Layer 12 of a small transformer language model trained on English Wikipedia (16 layers, counted from 0, width 96). Numbers have three digits each and are written without spaces.
A neuron adds its activation times its output weights to the MLP's output. To switch it off is to set its activation to zero at one token and run the rest of the model.
A neuron's activation on a vector x is GELU(weights . x + bias), where the dot is the dot product.

Input weights of the MLP neurons that the questions are about. A number n stands for (n - 500) times 0.00041.
n47 (bias -0.102): 325448320476706392375544773388521538830714554568639330607419590432665636304418585578724556644278603474180467555386563513348393676683418775519504576651654570636398410546276577365662454561621821374366453379444638435735423446310108466426639365532542165526568399363431344384643609580315556681
n57 (bias -0.143): 389617431656456464438414724453448436426139778540361561443215522615504549296779540386585516631368605475301403496463500749806319425684280681528408554500512689276548470773540564551758527681606404445528423484516435309342504550492295718589639504300414564432429369407511316366588423264508572489
n80 (bias -0.098): 454538428233491468643179330374531380643514640420837240559513529699718518544461620817392325390467653583646600358445279814487325283206695582484710440360412569625282340426414496377356517638691280315382460568500555414570491500460579385427570382685627524271646660796197509351654752417694482665
n86 (bias -0.141): 479292504595487466451483683545624421642445537463436407588296730529483765447480463546483596543694195319465468384509459547574291612422386645663626314567388304525396193245517453615642549291682679213319592441777448639492717685525061582560400517337496549275504419596611500435496167516684450650
n87 (bias -0.075): 737540555600602355750413196311529525696362537550874440483445484450663600463467659414359521435267492509433688475357554569425563195328577768556615408419517815672454527414547408633311467435886441217491627264636629333496534545504535617419496397612298482441476414487593412359226603355849585484
n132 (bias -0.205): 274500510598333302772445598290358617687204701398795845293382468437690701260509612455604466179651451819459433510309651455393623419510376645417685449416388199588348634467525560693877629691475756452421475565787383326750544519321505383618649245645677401407312319805617250387303301505747574428
n135 (bias -0.072): 454624393492484529612454312412606214606785484468600500455352688614225740404282406558222516538657459555283349472445443421480558432526525450558641436521797613373418629472574732464540508790371660472226463275343426492874405397403504496488633304404632517451393349533582470474586845605529352750
n160 (bias -0.097): 574432640536419513508379821471441200749665578370530560491500698810461452289206597676727521686388683399616603429691437440487585421465272604376509606487364409744373558702286408521789719552663615755384206405474440401562487435370496626212238560513388478610539478419447540319532324625602598418
n208 (bias -0.076): 407492452369565600479363608601586388611451757466623381257383516628636385517546517557557600377225461504327697851535534614547228309712513566584545841470732372586560614567622463555588239434570595304452648255470541316737470375594414295612627346655315198574681553643475226388603767153609427556
n224 (bias -0.146): 523622647133567642685546382653210466517483276572626248297590402067443707686224444153240309775137387581358473361494578768456287575588352082614781646523407191595852394800421251688647363454585663633370534625466527721715787619843699411382524580898702024506584334534516541664398542478534624226
n268 (bias -0.129): 456528367443547470646469607563436560544176429449709448293354410436561430329508623339483479509241487540369595479895627657504496593411396513492674580500916395487607077633453666483512471623635599774392504587431643318563410409741598555291585243690396141427544097393439531607508495466332637654
n293 (bias -0.086): 574581746359332189219315437707401559425588668688578472514690716352643634571622594335486378579553459617629329796296464578276559547670518611436665768354266634631216081456418500540509191649358582571445741560523590491553482500429165316418600514557615500486521528709344712443638789509614387224
n301 (bias -0.075): 396617554496594585720500717422482482724732838491545482437518467707550541596521615320325540273316518408528228227609760613623504509454532536244746759715440368522531687751684370447171799427541331404491420396500602536509496221386310408969458337481604505469430459487555218505458533365616522492
n302 (bias -0.131): 344665549437425804522409816522448448473454348555867580586452500592553409598435618360365489481496549404202287459599540511541448561411602435536465527425477375611430277460519665702627377603598560350444384761433518342372452342261384566735290398693551472340594500500454515667429773515496534452
n303 (bias -0.073): 493623358450528347541374528620272605616381641580342407546324523448482652369599514421578479604422712260426332325475716364549669544272564623650596419351504540581493548157532483535421517453382504392543706511674560475441447701507585542412433525425276504412638673535443507482345635638344662396
n335 (bias -0.123): 549534258325597508235447384680704448686730328329435414569363474754496401716546393289597375566419492624669768412710619574345347529697712598500525429399699402480356466477411417476652312360602464563362581537464565435433540508449550571538466863776359513355436340600274613772492376339383432493

Output weights of the MLP neurons that the questions are about. A number n stands for (n - 500) times 0.00062.
n47: 349435536681623519674473334470624697429451513444418532454456330538465430469464475344530535581490424545557399461541442435526612503462471305615396476459505544488527600443457608530408373373638562511488460438610705622478659462530567458634378550505505572586407446529623542603608445504381371368
n57: 417502457385542614338553493476396456638527652516448543577404443495561429615534513560422576463557546552670517488571566431391500533629480421495518408602579509512539607505443488467598332405260507497447500571524510484491611340402580618544560456473491549534427653542447616539507353487293313467
n80: 585677443549472421470310542422363712480525623649506431440455612534493298571393601443548269549552402441433619596413509497611664543447393490593480471640600497469534441765441478772618357654285627556433543500591596451623616587371500392425444165500521491529315487387746252453467532467439408478
n86: 559471579616388410451517607588642595429569529575465348419531509611629603424527601375351468407356511463579489666534524644537508471459559615512315523458421597530411428288527642470237579397667524534473559599414431538547500482317436376390477571622311385559587506491433800347480581532525546419
n87: 461476405494638590348427602594448449420433453532276523604571584494500486449464472553566442395637436552503525605622569568489443561506352301459480591674500377364357483630555605503342522601266584636632421623534845544540497462462514326470509249480505527395541438420512440677598330616441559543
n132: 575457652411752421310683493392507585503202603359364580413504556400459489390428377490541686353700636496442497412540582608590514369752354441504515568416614384350597540352545459432780657580578548492460537639693720551404440515375300022569554513589631628482311377479542610275557602552405365527
n135: 545573519379437473500479586559423654477377652464342606595525294455474495460704591473530495573316552397518485417521566552464434469560558487443536512553399464619519338563632451400475502562511604431550461615555572451228564632568412402651433530400409447584482530526503484428492421454614568466
n160: 601517618602579559633623437527544487381692471572381394445584618413650533553530473455511599361594522464470370576498535360528568591466452410706583528467463520417657461367512610364407478479389466420514529625503421519422556400568370361405655437482330401553497533464443516580449415452581493512
n208: 646395694573490626477606381333695401384731513318512487418471303376487465439552347721313480392481402549553662452464440430536543421619513430391510649494400395451422582513649506531603562372416525395610546202605654666569442430427535316520444350600426488651612589384648707613565644458532463386
n224: 638455528382730571380481586372409321625463574302489527212414591434636526299404545294298469415459544287374330526674542326504346723369560336331646568467555533475724504519511438708355712542749382496475561566504800564598489714600459375400393603741386493563630611579504607335360770426418578353
n268: 561665575595550647354536451586632575607626551555416536377520629569530359500447516249408447593605551550368478569314524481298525333608407512521607463603390456361558597549634472614188447344587431513409506620443669539486491572392454465441476649310479481567530469552428550641441504455520500339
n293: 524613379334436662625576415391503508385520480420228471620491443594444528511418543453587552645440578457541632345545497411466435360523449476442512515503511427381717575545470514421450462546538392475495519401537368476524585432481520753447575294608742637621413383517679468615474454463396543708
n301: 472513442494462380494536371391516503544505427592505517449346480500497353446543424590540423625627429511370463667450457330429671381447360382611381480540482550422545500519364523508713373571576588629362654405611577492465527738541572680301552407595416403516478489522552487619568654493524503570
n302: 560468511517434384439521443625482555552583552569456467401564584365500552327515478522589332581539424326579551595366388413442520474618454488408591494509509577509495551622432553474518583444474465403491424500423503458611660505557579661553542669475506541630484363461382477536440432472598441441
n303: 523594526389475582548672351435552589575620423397553487471635547458498311443427484479425581396577462537508548513454450614524439632529532529463445523599421508600543606500504457477445457361569553602530455562479243480526485522453416489479576462530414463457585411423541521524535558504528411459
n335: 570478515497442472578493686483488458592400441453511483507500485598512495580480462486270541548405361447569495451572434633588437444439431520476490534558468490541542555551327338561492541502421577415315450442523607498665663566610460528456452562460604491604435391407426561594526477633399464629

Each question names a token from some text and the token that comes next. It shows the vector x that enters the MLP there. A number n stands for (n - 500) times 0.013.

Then comes g, the gradient of the next token's log-probability with respect to the MLP's output, scaled to length 1. A neuron's effect is roughly proportional to its activation times (output weights . g). A number n stands for (n - 500) times 0.00088.

"district ", then "attorney"
x: 314350543450371209351571503275695596447593680444622474761586395345535520420328556685623602447578314575583550414568596717406585377530649642501521465437424607584386555359427669452417553572221425390454359565660733547365509636584430613456393336651495753563422450608517362415599142519516602388
g: 467371539530437516475579729528598495555446370385550679510712343327593576532504517496469641479653745550600455495661528421477412434555421640542587654375521573340586453654419551665596428411591484546597378608375456329429489330587471482749282516592777229487206195361416458520428479347518491449
Which neuron, switched off, lowers the next token's probability most? n132

"w", then "itt"
x: 311404427374601554400415532496592541373609498571499635548451392647487563553416355405600771702530296468395632258493522325691680715678726538669437602611676506434476374394436653466340457488408192570365356538549458397432181553344564763588274548641534665499436565469544464245639436657367524452
g: 527533489476428479455438500393354496539565536653524540445539530411622350356482547441597454475520498348611445421390543143329461500400469703307296385583687426518475654509631702510625608626578410750239480325202508412625595468646553617697570767514518542415560425560504582403690493393549606311
Which neuron, switched off, lowers the next token's probability most? n302

"; ", then "20"
x: 358353527658695448379604570537649765415311435579560472531471468558457434588375456532543529473651228428347534464529232508687598348331587269414693632478522648369702496510598631417563742492508463600629434399254769490388477696643264428429441352589480428471459597460801443432443610442337483380
g: 427637593558668464354491536324475486615506459611319444542244486639389844520347477543350499498585402617369719522516559400337515653479747554576461263548469546401522442496626394510434440374512461569492178581646609528520606710507616270616350393465468514517468621320598655601598614365431393386
Which neuron, switched off, lowers the next token's probability most? n268

"a ", then "couple "
x: 475413406564535349337600461397615546401499545532684682524383524551332522330361609267430714457677339754553609668439643451534630277586615513497499498405700519159312648412555513388574442481383373404566424518677687400487288596575547209492401286772532578640413596444654631399436422629585417600
g: 522755587504447681553464495352543688644611657396428482510534519574524496289527469680467432729418344512409439388469739407468585688492310273495374460344493359581445639467652479485624430505353418579688375468716481443337523475776464415532660506263476324326386540504377532694526381439590459641
Which neuron, switched off, lowers the next token's probability most? n135

":", then "19"
x: 200620539495536370305556730584382656324585653646548409602229480352273505397246471564519416444687479397340621316517306487638404637482580475688591633588515565434465366562681431385535572458459474703697392472353597455541444513562492581498217713526297376535416784363630413563608606540521509611
g: 472439547532613601364391492441482572817457704673445422446351475615486690613418506482360544554510469606446593381635359501584468473670767409441487312428437505406454592602438223546385543666526555728257388448662512621471639638596339326528539339540383535398579570489579674622370320352355311470
Which neuron, switched off, raises the next token's probability most? n302

"announced ", then "that "
x: 459570699361714426319622396424511555552536571356376525458676567396398397370402533276435470602487548646608464377522710591550466522397589417618555484471530693424518436412405428155286592623442388533491510854414752487482559589472671369475306554644476558588511788461653305244381296547376597604
g: 514456546456388499510386409465719534269547492288468661721600477652406482554559484592548295560349459749482430671392503612636485177483561342518588416389321743272405577280607246640388291490573562535363423453644465587618540564466690539565657543618553473324495579490471564453542559576522526428
Which neuron, switched off, raises the next token's probability most? n224

"School ", then "in "
x: 322341411507569471372451429353601641557545572535547302780511516344592413506357459780653473536797185558536482488607592451423495475340507681541453381603447524621465462348432559326220606684349397449247445678673614622351411659713654627423361413585417754372539549573570363319551409515440571592
g: 349617598547767640528640625501494421287619384423379551466655440565533319355463596370507588573699187452787451426455464509308706352546578530441334368533404578617381540558487417502443544483431380475402408504468384540313417575643354547341499590574511538620553695505461376415562533627370745762
Which neuron, switched off, raises the next token's probability most? n80

"going ", then "by "
x: 229479682196594451405318525332465591335529509730540604471470513530498420393403350261322639743340527514657492361428623514421561663539662511620545513568491528364429520590517652529396497582468463542514265704545649230472505490497577373483411426666459733535508510533649451223523317677360741673
g: 439606486667642469429532510318294453479576507493478536564599439393480389487567744487576514340636452674575380339590379335563578264295477601551550939445238414639548621404552459597450396507437417409342512358479565404643573571380543488538649320561679380353669392689655559581442484574499516401
Which neuron, switched off, raises the next token's probability most? n302

":", then "53"
x: 231658573440590377349533717569314644382609673602446414606148526340277535395248435504503449472635464410365671438495355528613415585483635467680652601538476536366567394510782497283542550455509358696726354465404628400461430545581404553463318653541349402534501774356643406588658585485506457592
g: 585522363596392264611307517514602502673598379606472335526652469510416496572567540554627638212695249543738467522840394470493431579462462425658555492445478372505482572363603421407505708539359299350391563601453504372544314579405358463316455616520480496506561409413698528538473473483688538764
Which neuron, switched off, raises the next token's probability most? n57

":", then "23"
x: 293638546502578385448476650541359615400635574660325534598175372428363568328261474453596395432609439447359630435494401513644488637428681422677649581562398451299566404550832495238537435490637347691723304449534580471520438540544443499518349538555361453557595763251656355694635533485445440605
g: 377375543467395611551666358505596389770386512629514473314350384567661709456441572544475541421296277718651604423515558547422648518608644446374460259489280649334445519686314476557453550529537420540432432638629615520330664620568511402482442442271426542616494457577421657549585433306491741408
Which neuron, switched off, lowers the next token's probability most? n57

"\n", then "The "
x: 373461824616462462355474382550612735483590504502453449365542492432464292324387497319510545612704444629392588592621437295557417568417797501425308649579465751560600475564341401497361427578327294634537306649627639493476439407552569442320390827568616577430319544318732515377524567413592422412
g: 549490551552610395619504611641603546229510253371400575522574538477289446289511711540504433589601351568444552609547441520482405645688693428634459646581558349223654720420506356418532486614365502476613368615511553482540418533484483522287260561671480415542564533350736376497416358616396631282
Which neuron, switched off, lowers the next token's probability most? n293

"scr", then "ap "
x: 414303450382403541410640520646327635710650565545376546381502434425474313562535508438609637606646565513542646299486464353575598527470759577681328564632560618334373473365398556400538586478405249505398262437653481449448278514391479625502309701809446594650505540420589570366745271423263608673
g: 525532657286704549301414681684597642696692609381621457615430515559408501543512399669548375641541366807565552424516465394745483370426480404496287530525491478244625576604655367552487462342390406296338265464638618435469539675589451406359514423499457380555511473445469578413420687456533464384
Which neuron, switched off, lowers the next token's probability most? n335

"\n", then "102"
x: 400483728605416337614621310493532722411351644616496547490419435415242426418337501358452535566634249623384600545496499441605528624444644420747425718543508738419676388329493417425418374336345417668542291495448711488455578424690370370338536770626439595394460629440780449418598595402568470478
g: 310475304625524458370618546575659593502447496231607540609359435425566544489547417414523274451498352444421494498532582468692381518398423604662350647583710429513426382387596707476447700497614636311632481407526373431414604554339371628460513400741714567521613364336432498533366638769336455670
Which neuron, switched off, raises the next token's probability most? n86

"; ", then "12"
x: 327470541720492487555675394327631659399442361552577519497425578585390414320138398384653414550712322530433436200463541373514561400300617302723483504599337521458582487486643578567394698529631503587623296440430606496337552580824280560462443556501353522352594630454832573559514505512627575482
g: 487452685300511590537566448396432431541586465685344568572209512652401597524201454397561331744378439503572714537559576349563185565616501422648645518473323480452413538446570306433579401418626487472699455572587625534538367393648591410474432359454600724637545510586405488543645540663367364362
Which neuron, switched off, raises the next token's probability most? n86

"French ", then "website "
x: 379402586589489264396534309360353652558505695674389458309558565501463453511283623689580418529649344675714502497435350487570675285702585655629381338682432675691520672319477650509353561470475336358585297418605606483384472388627535405321322399694524556632337507269530543527591415468655588579
g: 540427692516502317604280599480543514553541309436537769556667395326659367583509328508636300445336400583436519524475369692419291497349509504631473586535464586554384564485603564263522556487534570537601576638493520381578366323459476485512458430345559301354335744717519584790444513538652400670
Which neuron, switched off, lowers the next token's probability most? n87

"\n", then "09"
x: 347464745597452337595648342501552728411334638609524533481414451447259416429314512367452551572625256629368613547522487441546514631415650452735395730549523709432651394342499378437402380322322412655571291525451712506443587431704375387337552744629444591396429613448776487391596598365565486469
g: 499408425450542567583717548534460579322441361451426521617393379656367575503583428561544375561430397356217490486540603522443305686670413468447452603608710167508600527481637632223544576501682626582538503395448328723589638590370443486476234510529340577582589569486526268590713519589451393502
Which neuron, switched off, lowers the next token's probability most? n293

"has ", then "his "
x: 446361606229561267354637279321800469515653531480675539390541564301269552543250588374384641507342502613478530512479659583614554586648412403602526578387458536463499454563452421393305469540240344511627525587344776444415398548672658399429328498630616571759537657384652480406437396634661616612
g: 473705447455823619635610509492428499680554529528653437356414265326623538416481567364386557518434479545493446235414694439319489607694520538426534391412668481503631456519512517242453537588548472549308586678450493437512504678224429467643385543582389366548800432606595399438521625384520500283
Which neuron, switched off, lowers the next token's probability most? n224

"; ", then "Parti"
x: 380518647653554488494600601394482770437402421569574435533373524462384443334217507430584524531661247497325596363421241459584692448412559370590509634576553645469674375406656423608435626464527518734626425396295760390355549630794397296485386553511403466456350670425775432444461634438522544481
g: 569557441568520312452478501699647533403373832607497418344515571340421405494543586539375330367343544417639391697431537456512822498501615492333738535494541475540653632538507691413355502445387684599203485439591565738530339491483381487256564598467429450459548378453426491450412505384591721496
Which neuron, switched off, lowers the next token's probability most? n268

":", then "05"
x: 181662569467538357298457734531356607378666678641427384631210467381257498355259508577472529463692551438304679406517290507582456579479622455693560627578553502420502364540726468357503560380505420702682471450443590471518458520605547526420257685568349404534410732308625355565597568534499556633
g: 663398585342413529488632377567418311259310329526428668563329591532594506446531283533347486531372603506499560502486647566235473697646568629286488655719418286618385658566535469410385455506726563462578571398538449462580645394394565451434577687395355565465381446603389418483678603515678498708
Which two neurons, each switched off alone, lower its probability most, in order? n303, n80

"by ", then "Republican "
x: 355512455437688406325681357315525604638686562461534516441495573397513273357216545459531389541637370517523653405554562550631547511682585422553364464521652683501565539589244655380245536626323554498627328513474878583519475687528369186450363531654419431603483560338689510437466373479529635392
g: 414419576681391423599541673427382635595343753368425518279591596621577652714356455390460381407577442434598455585431641445475505403386385636310666291409511433544461380507332588788481612535664481632560704371606496454423384347667430480584681421486606591468335590678356423459412411489637347437
Which neuron, switched off, lowers the next token's probability most? n208

"| ", then "28 "
x: 366583598664518465263669370481575641591501420563737460434403315388418280316269716237565548596607183602595551470542408387560536533478702550466434583621479452615767529555419528452500456455575342620515418327449801476607348579598268505322483465374499654488428653425723414549540440425475513667
g: 399617588196673530419528507502764539489484347510570498432618522379456693439450602497607520608312315600275339496665440648483532593240457368581420327366424466484436296554589657357500385460499669616502552509424518580642580530614400542438443492487453325883569576419413517713684399557428543431
Which two neurons, each switched off alone, lower its probability most, in order? n47, n87

"criminal ", then "justice "
x: 431458606566582491260473490460564682623731498402626415637623522332543369584517429609670566632453426715649746473453695350484614359637547656575406394419405541473450593457243655392386430444401337367404495542646524388205625463640524518519022281725466486522439390611511532340526386486497630518
g: 422569548444383330496597515413775500653416426286517428429395599358428543514431345322612621496678631462520506552746461585546749520703487443411362378254570496266522371400433788591473622535542537617392584481553331380518402588624572415615629609461490475824503335608360585408434484480367425502
Which neuron, switched off, raises the next token's probability most? n87

"with ", then "France "
x: 349437458552802556440636323475414496586578471567560488354550482261398376362228720353502383510542424607623525450499452506484496473630558434591607617554482650553558608525399610354336553652322354475454394530440970476589350606616407242514365567806512378626466529348753426404402473469524516595
g: 533510506470559478215696486558668659766434563573550356576308478705232618473595303497484393375580565603558459287521343346520617478445422408560396409574308331726618564455524558551359409517731638740418557248432471523515521595581491537347433533539454529552552326595397451498372522616404700552
Which neuron, switched off, raises the next token's probability most? n87

"have ", then "children"
x: 426443632397590386355576432280639480473619632681502477414417477342404590547355468499249526558286558535426528502480618518456583518756358478638516512460536576311461348616487502505303439482284225499604469593396803334458385508697764338375215477814553530733632633475627612474398529540606643565
g: 571640309801530378584486551548558591526546418600604543450406330325489657433451698535490723508535323337447416653470542478452631467619353468462658649410748528535409518475449580495466637637710309534474555605491330584351508302644292390487466336581537262469356399618554652601549351316299481482
Which neuron, switched off, raises the next token's probability most? n160

".", then "5"
x: 288370610679591358363691635421408712392579512575729617638396652405302375401336394673505593550565365530382659459553380479479551434485712534468756595614488597518533407519533587321581544346544548409547351386262604369535465513440465498534094701632407526616419670290610303479723513571301388529
g: 675375434574397498428647452506567572378470554615606438449495604570492206416434414549438542510277619694589458451621426516486613702712578535342616335494375569602484496160285166606630296440564619310504503525443603533625664436587593433501468524460489415595556494756458598627527404540319340514
Which neuron, switched off, lowers the next token's probability most? n47

"; ", then "0"
x: 340610635656493494424688445520556614492331555581573468491296464621423291507213431455538474442574314508397565574459409445609632543447566432495672581535641657511820494423590660510448710372354503550490328348316782558352409700745371287419584492454398422449342574509735332353491649461467624403
g: 467405710386675436487602578371508610269720387598203520598437524726447549519463240550521611462440561434379519287607407486555452496587459438536621529504612477487427351464444305429663503412575744282720497321344465367633615487513581480545478348450612507618698474664472462660668467613525302363
Which neuron, switched off, lowers the next token's probability most? n208

"5", then "55"
x: 403638451735565467662660552484489586521398633643212487647327556526502481311269642422632479584498431597400516567539525418539578627549629146620414676408456641380539491237482347367562393479566496395768283445427578365507473562486498759256442560466309535603423856612603482285616480498407386526
g: 414379482383525331408382688394585594505332516389601499597574368494650674407481338482496421416551509284397607605599374632309497498289444601495524503585574307695504384566628611548627363309612718546726452364356570478544660487349613425802509301601495412512457563416454390808472637475577522473
Which neuron, switched off, lowers the next token's probability most? n268

"9", then "; "
x: 317547422705498476565729502368397522579454508580315545684571286523369555304339783308616584593495332587452568463639454395654666437492505405607621628512531576386711476487627564212638407479494343423703392497697490472402438485510450689381231580473290468697643731342607341342697430495410393381
g: 426582423350394737412629440450473505501476480667622414537385660602257551502533643874359504519491519578531435373366422528558430569610565534634536551386401419318650642406578425588465650565284248606321620500563442565374385491636426574357637609468482480452501305583474473204782531496648427429
Which neuron, switched off, lowers the next token's probability most? n303

"Anna ", then "would "
x: 363488433268444344314452453410415432507629650544421468549371376708486359239215652703517496659521499672631464676643389646574630563618482579576450568468468792484487579458744652475223484553493237344289568550643521332366343501569737416502339426694588566444449560377482500608426450533572499703
g: 493469351467403403394620399515454746482485681263404504534571751593322484399434407447224426463548632605473668349400374645378475557526440738325541436533491600581420382430571626307532277570599663526546590722752575554581421577631602473416611479483638424477471646528416377482392366597437657267
Which two neurons, each switched off alone, lower its probability most, in order? n80, n135

"to ", then "welcome "
x: 504611388385649275356617539338475424393774625446545494419508323493486494440349490491387479694514505615422654507602494427435563350616365673758325577629529573430642376552391575521413394520388294478459395647381820428525435495695450380388085470780519534676541530617551665369315452615482636522
g: 608390514318458360596538395564423510506454438633340655473186799442284570624514538272570542266467469535525532618323362602660442599407457704550590325528673438423461488540529513584511525535558315665458452428614563658494362447316308587428635381556656583544385395599403614575315507615717535642
Which neuron, switched off, raises the next token's probability most? n47

"38", then ":"
x: 293557513484450631573777670503395569404559448577355663693417469620340597489480644371563641538526321537332641439609392558584634386565562342805487597413437707443536453223593287413634523444416401575694376489430529261249476428507505611500227643492395434549597770498509226463646520611300376521
g: 533558429458520498781485323618624446449648503359197471388616370458590323646510508203631577549318465568427535603595679400458381584374538365470451621515641813711387514485352442383546454583616515328521512656479429367567358432319500546463484525427577638486555717537533450730278466410478598579
Which neuron, switched off, lowers the next token's probability most? n303

"-", then "election"
x: 455446565408600311287732544476407555458752615649591527740603588424397534626324312276586494555469286538611759437615661409491739299500533688747384403672631391285373407421264574405449384390429279534624391482545654479530347511468601412384328546590409632603579644520625385475498410583355599451
g: 510301594821351529519399331557605384535404838403402411425620450352529527535364476566707423402525492316317461482578400345372627512619510525416588504601321664380415490559297519517591563614486551723471568393424419287640647635702345590556554546734536546481410652462523638384486407531337532413
Which neuron, switched off, raises the next token's probability most? n303

"University ", then "of "
x: 206478452419489456423615342374597590726524611490528400617568518436548315431283613664688459656568359765687435470674345558374497440469344586705400364624506457533674470284429658316319455566581382307395413646697552648262518556767459427449250400626500763424530483556470529427580380478541492589
g: 360569459530169568509460480374673475512620445542453344784625540773427329528458391515577485384353558543614518445521359626667516495559501638403696500173358432385442447558661663401597478722514497493484370609515444500528418412431526417414591533464607367623688721401556537374525650352340302614
Which neuron, switched off, lowers the next token's probability most? n86

"at ", then "William "
x: 325385397227736517373536448366540463474577501486642472459437539532595448348164565461511636778503426651601592487536533547449501615667494465663405464691713481468702534487420536257325474625526362342466353634622671620478558601694326356371186571680645615390514482465522394237413414590549615368
g: 479397374615568486507355514483434719752413703412461473511743385357662525542298604482446349552563588615631457478570473522429437443448667544445520546451333768470496542455520598614468443499494267663523760229386559348394446513507539272616729568305514244396459340495482466657471597415567488654
Which neuron, switched off, lowers the next token's probability most? n47

"lived ", then "most "
x: 356495531488724445314480486368498507455592534476477262629484625470547484412482548383430671803472313597774440316519616483434439498493458573610584510391438547504551492590577409426245459602491395350302453724501697435227535625693453527434256512826433562627362525569567485399424203575478702696
g: 646374425525703334415572456579583398490375518480421562450295572328475677460526619497466583317442506462450712700429489323588268610331449449545521594599740499591552469670642599457505400531663658437563392501459435478727341717347390435640442408484626343625607393446386640656382218529580492316
Which two neurons, each switched off alone, lower its probability most, in order? n224, n87

", ", then "Franc"
x: 371533566530643439425591285352509681601439706428548459526467608534559202257364485325465719674647503551518612354518620325425509530404526364532389509428556647393632547555486476423138532648360452411476347648528807515503363543484595314462326554722566709646510648359762354464407408437477594518
g: 310538434590668498421547475697458513541666494357606374325526358486495687691326306467563534327566537543546543491578499480635381688527621602461718888433293388448411564351491709460530310495625478621440655320631349632316625503579610339505477357419477528533539413386383533428349428404613478562
Which neuron, switched off, raises the next token's probability most? n301

"Rapids ", then "mayor "
x: 303387541277431371397538480475626606350438697510426543538466367439529428517364767702546621712587525773659460395667375547339673380483556481517367499533458755521451439425388754544177595552453298407529419546794459549451409548600538592563269252692522586434435487469437235331672533544531627460
g: 518597620424623236453628477275491429577574487516443468531678455469483603352388610496499519369633344350534584439464641508620495600659411463372651431344758552467429401427484653687482619667260622500491445530642526621288445564484448429533614381422533805699385453592555320562318169466478553408
Which neuron, switched off, lowers the next token's probability most? n80

".", then "4"
x: 290384589662630361360710647449428734359558509549816560641436633391376450418372436736552605516710393541425631452581414442537475486517758529417701576604431501511515498597527567318564526370539613512547323393247592425572434474353337445574045625597462465532398570311624329442672521557256403472
g: 642356501532357443453561427576654529473526616642474504432480636623425320505387480506390568535274700656462467369707394606491625692767446491342640410371237568546524545177295237544610430468546604319423550554526567436694632455629579466401525443402553366501530529755497617602487331443423412559
Which neuron, switched off, lowers the next token's probability most? n47

".", then "044"
x: 215189478552678380596609591556451696211647505556555674594531545562464493506300524426571488431688493480294507489385321459557637343440707609501614516534445623621499471508528589376612377434667548517591265440371660381502589492378579498488120567648450505640509774246542316499570602623288372539
g: 455487433527396638543462582631333480482401418404330525593610365365524491846605357499539598446545483403506320479246504497573620492647393430466456851810792565507411519608470676357496629619590562619374510343471437415599433307538350593367578450398598601562497607561372310422413536419533548354
Which neuron, switched off, raises the next token's probability most? n47

"; ", then "18"
x: 388544591675661499481657554508436663546376450500531575403329415527481528261178473391587492481582245547369614394463372454504638578377636470603501549562400623349765421511650441627504645467528409666698344383382768414317590757735408283523480422445337471420442674395729390459532642389519474478
g: 455568558517436629407524831395400591518524476571538465298584254542531669626448376620516665589649412618395529554681501374486304537495585550389328332498660463302422712350484323607503541618539507629330431429495351590477629576651325540593468464610309544584511684563590514528462366528187302373
Which neuron, switched off, lowers the next token's probability most? n57